Layer 6 of a small transformer language model trained on English Wikipedia (13 layers, counted from 0, width 128). Numbers have three digits each and are written without spaces.
A neuron's activation on a vector x is GELU(weights . x + bias), where the dot is the dot product.

Input weights of the MLP neurons that the questions are about. A number n stands for (n - 500) times 0.0011.
n0 (bias -0.063): 713291402432525581526382581588450454511398545286544527783466578259606615528532370446514599514615600571438442470496648591597303390420693649254640430544372438521483540681574534568669642311433538372486306468408474422317305622560575412435287760483497511362173479460733539554525420639764489517441423421610536373522476573474845369577654381493411429496595660500672294440511451689553642453539
n9 (bias -0.076): 574451100640362528576466408536473310632402582451596559669609531360521652519574492664707556534454612434214321396460627246578202384622556681476598324537451552685466567469468574770770357790299522346493291687330554557430621616439569425465687648482417567519536647445402469589608461455579569403248568407565406466453297429441415423365717430234712637531365627352582573547296609398488624673618
n40 (bias -0.125): 542459247290598543421541399535534586634440518500382639480536504800591496686584734639467312777675658378467331406253374575673242479330412554500621606471456642730489604380465631683594334359649522684489454439484458511435415237464272465577536442457545612540644492605492367728504713428426532559480243588534515410786304500594532247582214703443405377331566538500540561539591256373455563496657
n60 (bias -0.084): 443353397424481539386624534720541311276560548489539728304390519453660719492424682404442446712492427667307481449586737711602272586523554396673464553568624482652717488385395550436473430584518558655634606530740476407402489555607619496408446500468286354533283590354243334530674523266518500449637223536537577522416540398469460174500557637620305370507639875576398519412553603400511386626288
n63 (bias -0.060): 684556329650521540262597532391433616453399476275581569563726709496418419738712550428381603441385411591333457644614548447365247354631665544411693374507445599510479518362526503446555535311605476316407414507522431444561349522364418303507199401612608609486595432431297500450607649459392661441489521657518504528783472245314511330544539568489718567465654678468524553487628740356689517456468
n69 (bias -0.084): 311303445429653412504533345844559493583315674360512410484708541644628764440458519405486616518230417330337560388558384702826694435206522427465456692397627629647694428667384711459616307476504302417569414489446521611534538457626433481337287514582376473507308511569348425582395648496507528504581643567597470678458580619366492649631459685399419230504488627280356418444474469544601482523600
n76 (bias -0.069): 442447430531121732765733518335681655558560538574715334254534332407583585389399543358239374604540331419336269659408478644490504526460514533597698457626344455510465471526570586532452249413292310576687543656526503468597308474523545537471673545514591526608552357628694522557694609602535530684608465383564544351544479313441620518559385399403638605308459543587562554457475391415353427478422
n82 (bias -0.101): 433518532622453549347546540391369366603311390313447539584500620378558633332641563619416466568338391483652511402662375385713593397425440579324663401625525581465607608656651591471451507512561535581482401319601493413007470579662592410515573535493285578553715573235810460606423269635397731411690543658435563366478457337222542580534551707438572324591398329507397350326507465435558561504598
n98 (bias -0.053): 282539465452343459919580440474422574475281605454437428679324436362314615303333359423380481361428393632500511719611507518476603484489486617537382627405236610579451763445633445468489507515585725474642576355312713348651413604371598449693459614432588302469419629379675561353468449560731466517574258515504467443643608535515643375574421601582474320532600396558483679610543485454532455748429
n121 (bias -0.096): 451712480626500615843624579562659370601559629421264500187614432571303550576484633484611463399275550364618447396603488602391453515586438729237496403713504535469320553231570396524512352776524380475392605541463407563641601711263378348427584496527410525578624468749647649512351529715547449554425394593440414476537406636183357532616399334840334529512368580126229452369760707461492605492567
n142 (bias -0.063): 485471526564359604523529397645478603616594681526292367329711415372490577500741297818464573471361590419740225330650573357507326503607446633628599434511587471543398435599273496317650326492518525296522425334676486504485496307630708229345535643546267409536630313610234631556623401402485402410663544680752321607489511554515743507431642436444423504626481716534496496427604633423541387473334
n146 (bias -0.064): 227620741477538666518551500543476535511470405559613372335497374511328576486528596382658558442458635583554521395297533521395489497464666414434388697473391355551788403475543577472478497519479419511331486450659363358711582682544363504642493537550606353245431405600475440325599604592674470578442699459608564570221565415518327636373380436409504471510273402432280801435468345521591452646791
n159 (bias -0.073): 443356685590410624331628295500507500751309504452597377531457489500517219545405489676428597273337416532434473484551773437646608661481551388295380528518325489467463592416605561296317456428344195413445633534283633664583367664408536604706493475478493812602457443519604731432602504536504254445602511520530358608381507442593417631523356549609418571354186609508890643409421571582647474285474
n208 (bias -0.080): 484492477574538464568459710484657755554419350246835641532329596592650544477636488531518564440566426799529516600655464390392574598531255638299672558569242611593455312629627430647417590549375519565392558457456357226303379500447443264457518445471496264339215354539476558342396614427369508549312409459489425638618617328453403412397651764642872452309559561527608227450554541451608511543568
n212 (bias -0.076): 611492416705461605635515562592434396417467447442488835268589667553525646402401547560478359572559413663312547577577528419659467393400353400508467343448644564444492548464355290406939485483423266438553110836416402562386484362471389620548530553545336596447597645356428343754437512438595418477589592685372400574368813318500545356322347449613228590674460512607674317635410463373465633743546
n225 (bias -0.038): 305691605509477473599592561480403590572572361564439484327580438585624456542586724344575816373451641512710421628362490551418628420493503633279379640413443409368592397510648360536332592403558374373487303421617636371480576335497418420513457390528710510361466357547360451412533487510662455402527765538455503445540713440443500604436516661565456456381567481758472610609510438340653484444500
n226 (bias -0.098): 398284352652701416447432408401184374598529368676476504585559291133274552550476716457586576587496433618161563773600408622398446511833365730322640638507440485511420579630336634508528477525420361492459641445444453653555445729451443302535253653408439326534440500437421531519675710504765606489524626565353532369544670538476451504460438688500415833519656558280470616482271594439384553555534
n234 (bias -0.042): 633551540421736434720544455727578526568484423585547551590670594644465430530587595290604721624375431447365561621554434559354675493289239512492568574436402713608445722538380194300368288600349529528598489416546573530564230566313362512397329532414401431496461523558630651639428496567756429456453305425612220493500364460751401564310255542643321590675481384477613470405620433323376379730537
n241 (bias -0.066): 488692235515308451615603516395590667547653347492504617434441668329478744253337536620391553531520519292641262593370817647382442614564500544586437394351687575345504500636488620476597389333388401405610464583452671562405413589662430452492463417418327612496629370688352433834520632661393608641484639364309600519480305169492599359411358809614529438360338398313549480573449620338708596676287
n287 (bias -0.095): 537471529455529556374649695485688486346431592432364504686355587367307576533625548567381764294229567486536474530410436611571508550437433660428426561611528552577539418582534483580402706732522461481521221622316686630698426621569588548500479437455632384546605489500563350566478500431507577514356268673761065554459489323425822366432449401259598405374462682470511660432657308511544432433338
n295 (bias -0.119): 605339695394370331536548352339432417747552571413591500388402607528411210729461473702544634571688422609425527654397294410485435455559810402396280514449467474408440211235737328623705556573255419625408431728512354451454488500476488715748376511511478676337555753672637469557577601508534629608492515661572703348445649693417416546559415569294611524470335305465330542539359693455523429465390
n297 (bias -0.078): 569366451417532712534581575511521383551500528500567472530544464556674597676300635610355426623442566616508336612463589489329427375448437330391473466657255369590440335639630528460593598626447462397364707442807507475362620366420568493398205427596436588308519370448658728630504654519595397266507592754604463618478444367515542644351500413395597591346667511361465561735410485422287194709461
n327 (bias -0.107): 405231425573533433390563622652450357690431377375579566436366212436570707420496460404649683778536538569338474545373459489395634230485441630303685662462704559437387563471575385540840376377400517576503591467701463464613702474420527304430493486572493489728556380526474616583714637565528806205564397641554567478548581619400500435276555431388504534403511413474363507486258458496395539541614
n329 (bias -0.093): 516754561541400512589523465512462523324422447248524824492500334492439560682320786453481520391348612489449500396660316561455525454575403346367389525585500563601417401595480196675496500533633672529627594418440712450605441300455590445637290571404258729628504651619330593461481524431466549605319527288330603431599526526448463353468368316666721439627169909504350740421647557431508670429672
n338 (bias -0.041): 482599634500619530564342343463282436475538342603750385553462281688657654558675533526407452416300612360429700470351437443591485444437782522492343746469475597441429548427355507721318553565333490329455264445578349479438683422260534267760582559510549544734470504327493725547725809280549458584301380595590445564541412636433561442347464442601463553511407493570545511588565462379536563529564
n382 (bias -0.043): 624413595376719255461381493618426449316206410478438539384486541450541531433568624474418535431403439468463511558185315313677559385238561447686587406472670372543489447318350397545738496532405486167371519556420524743526492319492699580492440554458475625532431589318701545359451564610681653471311533657426394456557787475691684511297590766530631609529737667379482489493752320566470583413559
n420 (bias -0.050): 606570478389470585320417433734622858477689653706608514597631593469528488377356606568307322373594352504435368442554326496388357629466410710430460486443525593421416611656504518399585303341474648567471564561677705511455553248472362328701390493493438359533608324626836391642530561488609583355582716311593466574511292388377178418600470459448349555504588645310305392695541449706429449538456
n423 (bias -0.074): 716643482511515469300587318646548615421773482448589200328316616484611352429576439416669372540413449557570568434663341408209627609473511596504560489514562633705559412508562540492361314341559514630496504542554726359718629469635461350622568658511456592369558474439664545526534626555643441242582566725589443452534090478504169328554466504500379704500411287207366436462642618493466529519385
n437 (bias -0.085): 681524462530570363482629642482420462560737326600366422654520448595578442584737514607500692483246412517477486558681293483565582526486635522756336736540463550412610400486500705381594418459645534485554475652457565296595465304619367324429580705543418357510435328554475620823423425662425441517591263341395207514593490368482541483417570334293569603462460703472354388480483496383654459393455
n452 (bias -0.076): 418497690416615633543540544316416433555550292460560601588343571574399423514342503493321437437520448320526349556332521587437482596607543663380486586622302383340271375431416513296531573622557428729562719414577468322469393697730425573586487435568566545684573517420732606544578507471556421484440616657632344439375517484521518578461439319456662773470601500466241327440605571483178573497537
n492 (bias -0.028): 500467474453606523583709609438384515530727562444551398575554500539570469379813527554627539327576529486562492606527500377478668497647504651236604486378368308482474519458641319280500378215385391576412527431636500485568695273692584628799302551536600373584473277238542568489447419393695639559421470516775627402593441295341297636516356633602453508496562410404230330496745580533375448477881
n500 (bias -0.024): 323562582754517496376425555464219490676500313531290396664394476740675409490747514610607511480373503669332553529511507445503433478493685521361389605401568463587575450667442470640590643570517318345483732472500565379511376699463507446539477490523479504408496668350557363794444550393384474642507682456517739347151466541331338465489419546580315346517389692546456469477490724638542544593493

Each question shows a token from some text and the vector x that enters the MLP there. A number n stands for (n - 500) times 0.011.

" is": 449498425642589527492457713398560521640483622478500424548628543651547628639309380476558511441605442466465683459548507371461509529498547460493625505560506452452392582540457584571420514428506415313537473474426479671363517477400535528576589383440451464493445520638384361444382538406391504459418467248300563467565313565482465514648614517471589635686544457586479569525566491602446420533318
The neuron with the highest activation: n9

"er": 507663456444539420314405467484549535536733558346483385510477567633465564582493565334686584532679462439351522414534530472444552284684574400377496435421672521356516403457607534494549643619570427339471491623542605476497705417443386519577536480563500425558459569499449544597388276489618534469574494355474478522559492589511437521633612393426565594467452523539424519386542470561387317492460
The neuron with the highest activation: n295

"-": 590541573578570424555497669390574590479513559509449501390477380566451540485409274426614456585748448484503617490523567460403592527479511567492594493446642508226515566647527502555429491508432464294539543633300469631425483389513468587500701381618468408421460412331608529578447542416433434364467465453333551573563371605504596580558563369488552523593623510542492471406506418627438402548418
The neuron with the highest activation: n212

" |": 481529577598576393500484715305548490562443585635488469480596486576462630602410394452515535675617528490509483381511616348448628622551480356450481414507591457420564641395460517558380330416508515336574574546448560658357554437617406520515558364614543483422384540411538565520450486473522405493479511449275441556591362547511407462697511387498575638534461461597554586496482378584339448622323
The neuron with the highest activation: n159

" it": 653529602608669526447439626442526455648534630551584554429505530537506473670499392464448493321573478486577700417663569349482524406553484431340587548454527371482520644646509642490425388404490491456551513623416585491373591458602563621398552342558493352438428438496371489457384517318483416485451511261444557383724362561470621441540464387414554475534577509540530561470612482664399356477408
The neuron with the highest activation: n492

"rent": 559547439450512468488340622433470467559482638554609337555673427432444643699475445469574402560657433479506733487491555505494599479616418451517486532459448592424513581484553523499399509467476637399535458586378525550485524311504479331419588335399427303439463567504352483476511590468473357675500481467375537450654474596575585514684506401259632626601481389656647581435570412459372494495395
Which neuron fires most, and how strongly? n338, at about 1.2

" are": 508504467615572474449476738408592498592471573476547446466608503637552624689415402472526456468619504589533614425522558350398541462500506446419601528592478375478419595442502504525373470464432435301589517449431404685334563414494446523643629449435498502455466414589377388489370512369437503399430489359429616473548304591516460550615611561484589684708515418548498541545624510634406435525285
The neuron with the highest activation: n208

" be": 517496418538588394457450683437573534552482699439626476460643455709520604597349414397542451450554478478477683504616614300458503543497434542436565538523550390419408611557431573521423507464521442326512587453394470626390631519479517542534639403491431375452523456491308501487494467363425532388407511382449628471634320602538462585569562539360638560616604449529485596461523538633444400548222
The neuron with the highest activation: n9

"h": 334363349437592424656481580431599476511570400479508554412523579604471723520430442562436550555454498321549574431492387361468455465681520435383690492584611516378389572532578510561350407569530598367572554398592492497418526402580426634437529400715571553498459550413499434576398441395652526478616503568462708498297478571577331309641494535469658485478619473602523535394475521522435498492400
Which neuron fires most, and how strongly? n82, at about 1.9

"s": 640502457518632523505364675416429313553501573575537445478616587547472639592389482463548556455584570434511625522682518394477550553616413392475704347492584459502474663520508580515526446491461536318541660523239459488469506623417425461469459445472580399532348447480334533550430441457556595474398496399365611372463452595412406340586503530484641697563655535554540537457573413535330393520420
The three highest activations, in order: n226, n9, n63

"ri": 539635525305517447579432561534658404540650710375580433324549644566409563518361505483475500606684480503467596446526497367476550483716466413403420634586588656316572447412568391464387487526579512479544593398452613378449463516529354423436441483465483457438505548498401405461516385427565530429550636354417649426551423546582488469560447487270468588573583521589671599566443364740392426556495
The two highest activations, in order: n420, n295

" d": 524550468420617417486467616291433508515398675575439445486562518584518591647432310480469451394603420473570816402596569407535502427462477350521632493524683534397415460492500515670476624516549506329694507497455434537479475405483360638363573420521460376501495537416486447605404538465631547467423425449510482518602550471661631440553508332362634550583498466523503506428430549607368401560387
The neuron with the highest activation: n382

"row": 491569503403545404532416722435558403613513529545594522386669607512441556723328341567558386507521469517594803456528538482613533579601450384479529495416630473482484594396391458427339577375470551475479535647374618428437516566541409469452439350486482441579464484380340464402479499587401483549444514457429490480602490638598471322578397452339673644516658520677445501533445479561449387490493
Which neuron fires most, and how strongly? n63, at about 0.49

"am": 437512446317649393413479704473610442510561566447526295464490583598488525667413399478533451630615423347490581488452521403552511479685433348581607513392627502353544665450449427491515387556548620582591479531472562513408482542437308527422591404472676356520495502463583420506383498449463555550655534445380588412549330419643589231594548468382525595493734483444552610387572515533486501485439
The neuron with the highest activation: n40

"ch": 461510460557490609488465622403508487428500481477531394496515476581381591675438395569559483461657389325420560348542542400461618436788456329508534469585625609507529649541555595483285621563529610271536602469406522442582457428581471455449479313478552616569443579464391577432427405490469492613642473433537609379478501426462492473662524360427707550599651410597380466511566333545408400500537
The two highest activations, in order: n329, n63

" V": 465493503509593496506485517405696582559651598488659403413579644453386554546407324509480412577530404515479691476474552487437556465582399306410505437481637633229515557418488602691385444476524474307574545500403540607354531413683388647476563464548412383498498502485463534537427455366646485498603364409490514464377527499617525527605528429437529591464569510535555638580482560634388385435388
The three highest activations, in order: n76, n420, n241

" sy": 502664594392499476316639749315540430545460593440490365579568441568489510588555362515591436415488549569501689401455459480463512472577487344368462515531549394396309575511517551606313507585471652372569625549381431646457477543621424530375606325441530476558469390440411583645407526422548521467581471298412488541594357472515570523511548341412576597526580459572535610525548573602424401522504
The neuron with the highest activation: n287

"u": 425671553446630493474431543497510488609542543594549420353454493515584654579397279555343566450582442383644549410522514449519461371834473334410511507340497617407487563468439442547445595606501523392575539368478569483409659555401471563570591374746631478533475428445487438405371419426694527486370566464412691525423536521472508478506516467389522474419620533561689587530484371528528406530354
The three highest activations, in order: n225, n338, n98

"tern": 542674518550599590449354619560390430596523623509522481421567601520469503547484381487535330374646492445714630432521541425526659492573469434455679383526664517395543652506475513423366438532548464403560506493465430549414370496663425474351576337353616490375449429483291534622554439521479567411470412412308584531583395512571616402537490402522539618542602343591652604566480492521401425604355
Which neuron fires most, and how strongly? n241, at about 1.5

"ark": 518546630494477491557515606494654269596549561416567535307485533570437429560600410473451303538552537445572681472524413439626674492568460400497717529487668439507457598419324406484414486528620516435535484634493536457480454452698512625373516378455436437570474535457425374495301384643471401432556420460424472493582485500501551377552517512473535715650653437714539637388338398526505372437376
Which neuron fires most, and how strongly? n212, at about 2.1

"ing": 579566542549592533592387704363618374504569493571553576353692510500497627608325458508521426422623472449506595570557446523496504530562406476464557386393456424395406690519320592497484441564495512371647546502382658553449533458515432445424457384479578348458441558540325611459410443485458575349439586437391603387593515630506566401608578424498579632573608564633605485354577474499311373586326
Which neuron fires most, and how strongly? n226, at about 1.8

"ul": 435545575318665392419499489414625459543643520618525350482481430681548455662444369524477468437444470385522557510556416364466574455844487390378423428487451507299504437406468519467475464642580519406557593492509584493454627544493387577417465387539594591593600494519455526489482428505548468579480421463429728689478588586582499396698528343467450434484789368534469576506391485579446375556461
The three highest activations, in order: n295, n452, n297

" to": 523493505536624451464473692431564420730372586581552410499526522620457650550334355462635463517576549333587663396444566452526545412478379399437557486499626396397373583555448522651399504369511502386531451522378606734532574431477420524481591363445421405460351506498395487529414445582515365371533528528457599431484400653425527545571552436480590654481669451530526578502599502597303410627432
Which neuron fires most, and how strongly? n327, at about 0.72

"in": 558610566531549389478237638382481316563433634517534382455544527459498464610534262501444420386623559471508667479601605449507532348658535376609515388461630535550563663406390500469567565498599542323505521607336571439576502457490471486517407422499578524537439463497377445375427472527582449449427430337442565455537526613531633350665537514472550649589634429597626551391568336670413423524491
The three highest activations, in order: n382, n0, n98

"ru": 477670378483460543523484668433594491620446518458474281496525552453521486580326361623537475420676499333626639549465577419642506433640447482612581556410593485507411534453444457512287516512644672521535588539458659544338465491578441540468529345621398476589509448466399483433381410596597574628452515340339494535658408614560574396468341377399508499420561388584585500588466302495607401519428
The three highest activations, in order: n241, n98, n40

" ": 614390584411626469503384547306589465608508638561594453500607546531360601583351398468502455409630454515574610439559616367506578447593363375499547391509613387385527528464364522647444493545563556476588608566369506599455591381575406586473607457559529449669481443496598529534538375366449434531460488457376494581437482518452463358626513363494666722587427325589538563463554380618284411512369
The neuron with the highest activation: n452

"at": 446588391444487414586354581459647473458566560544426430520449486465453594635484202479432492510603408398604448469537439517359488449638504454354478463520621472521461717621604511582465404584476516324613516531443747493461555433584483552476405380648511434465508472572466621548297417296573485601610532520461563547481464542491420318704456415468671543463648497515546615455363499714336517528498
The neuron with the highest activation: n420

"ou": 398570481342563459529460655489535544680577547411590590441566581616554659600350398512463535507581373430345590486431520425654549332713375399433762503543700576514409419424628414514631501443535466536597412475349645475474593472525492573393623441656558449585530482399562522522374463452504420441443381490373480514626478654455356397513393380444561604415479539514443655417495472554332437449450
The neuron with the highest activation: n327

"1": 432533576410542428540380553409624511501421537625641438346549547590378621449402484558423385562620538528495551483425643410445597473496409426437598445458467473493492582501472472613460556617529529431664694552387489667476494426662442543404708500526568396639451551441498525481473471428526386455566446337319559514439479573446402394619594279348639694665488422521552628389492423586288494556351
The neuron with the highest activation: n76

" tri": 471630495385589457501466595504600483624436614544543498481456539610472554610492361557505476435575490485653644310608589442578508462563427393469619582456600410318450511468580407551434463483582548422651584469459491623404446441569383623306527570461482264458495492552388349493399584441492382518526549409433677396648350476597507475665486441466695473455650358539607567526485327631267403558443
The neuron with the highest activation: n40

"ak": 522521503500469350464378653468647459456475592512484437479651549482483529641435404521505454401735461498468534457595687451519504590626484377551590670447561467477437713569365571520517575398695639502466576493433584376462412420520469485454427437388533480591450480472315428490459549546406445539472553388402443560492491671540456328729495416323618608585739400587487545434400424487541424449224
The two highest activations, in order: n63, n60

" ex": 503509528443631599424417712353598510543444674466408433579500527520554508501448391458502580426559490441594672499552682464425530421632562286475504437409747449418332517554515523657513547567476497433565601491507466554486456483599330475418547459501535314450508471461431670512366521417505486502483444316413474497629449578577517659540519446486668547579511334576658494474341378643343295503417
The two highest activations, in order: n297, n208

"|": 522521546566561481500471716377515491524534611511554428431603410504387577630426280328671529602734460522560525386489512444382586548473503416486598489414581523280610582565483424694384452373489462224626547546375402574491477502521439637609643413607464383386453471352483484544544494462507476454461511404409615571636476574497481558569512405533509526538581481521494519521502460602398413515417
The neuron with the highest activation: n76

"ian": 483622420439594387481537500447496523522612523618508423414543483457370488568425464556572401464354592352620588347561423285633408391737619456462556626519542446357625439406558626453438519521595513312608549393472577470587678473561484481497651425583586409377532364458423622406432410545560337461498562376364651592413474632469477531653536531638469590470538500593590615473390515610447425480354
The neuron with the highest activation: n225

" le": 569538516360450470447419709329546445480441519481602485408634660518582515606431390476523534489436446448617794513394501433517463333561490428538538567396611490445334560532438428627294468418630632447587595499433574630409498563585462578544571363630476341482558522426564454612359463439459453541539485369450557407499312632477503444572434417456626609440554354693512474507627377614384397578564
Which neuron fires most, and how strongly? n82, at about 0.49

" as": 651534564508554582497385754394528409574432616492532393456547381561428631636495374470603462435532563389418629513539546404394609400441504474411560430470556455314465605532455589562427553381450553354478606428444564733486576439594509635513556442632493452365480536493411405621419390462441360455532524352377573447467415653485528553647426384393646614540616514534456602507498490628553391530335
The neuron with the highest activation: n500

"ily": 527557541604592476538402582335465366610538625506613414457659551641502598447562453469560466476376502431581650519493485385517505414715439371333448519458572313496609604445451572421354496487487553354613543507398484390455591492551445517448637297482589526450582485476305467528484427493573441508439544462428557528478260616410415511538580517421566635550739526695487645456530487568447215502553
Which neuron fires most, and how strongly? n225, at about 2

"6": 378494560414678456549353540445615375535410489611569469487642554577364548521395427566504426541562505447523580461463574490340690566498405404507586478554466509533599640445413554519385514498480535439652650548422569617422574360627423526372661465453567393643482581483532436488390419441581414512652449351336457391466435614506542418674550275474546627606408501611544626489447409589349422601272
The three highest activations, in order: n234, n98, n76

"a": 558473598361570462455422513359623541586531695486499320492468499558431492569328330545454480524703521311706600411687623332452515421626434517481626414577470385444349518461399339567435500526544437356486580560504685486487510420501539627526519406719584393534406533560463469452422516393501421489530524523376528408685431486483474355566547517498631411475586566632582578458547474611674411399512
The two highest activations, in order: n142, n208

"il": 483552435348562395487464588371647567475551511549529356508475395452595501615440234486559423599519516421641461281506573381513470445641488473342518478551546570230555594489493516530489587463464453401580527455517586472459613523617506685411555419561572628521662547425520589633418419490411542418476383443363573509441548768558378459523574373384622495522591359548493645606418558667411344534458
The neuron with the highest activation: n327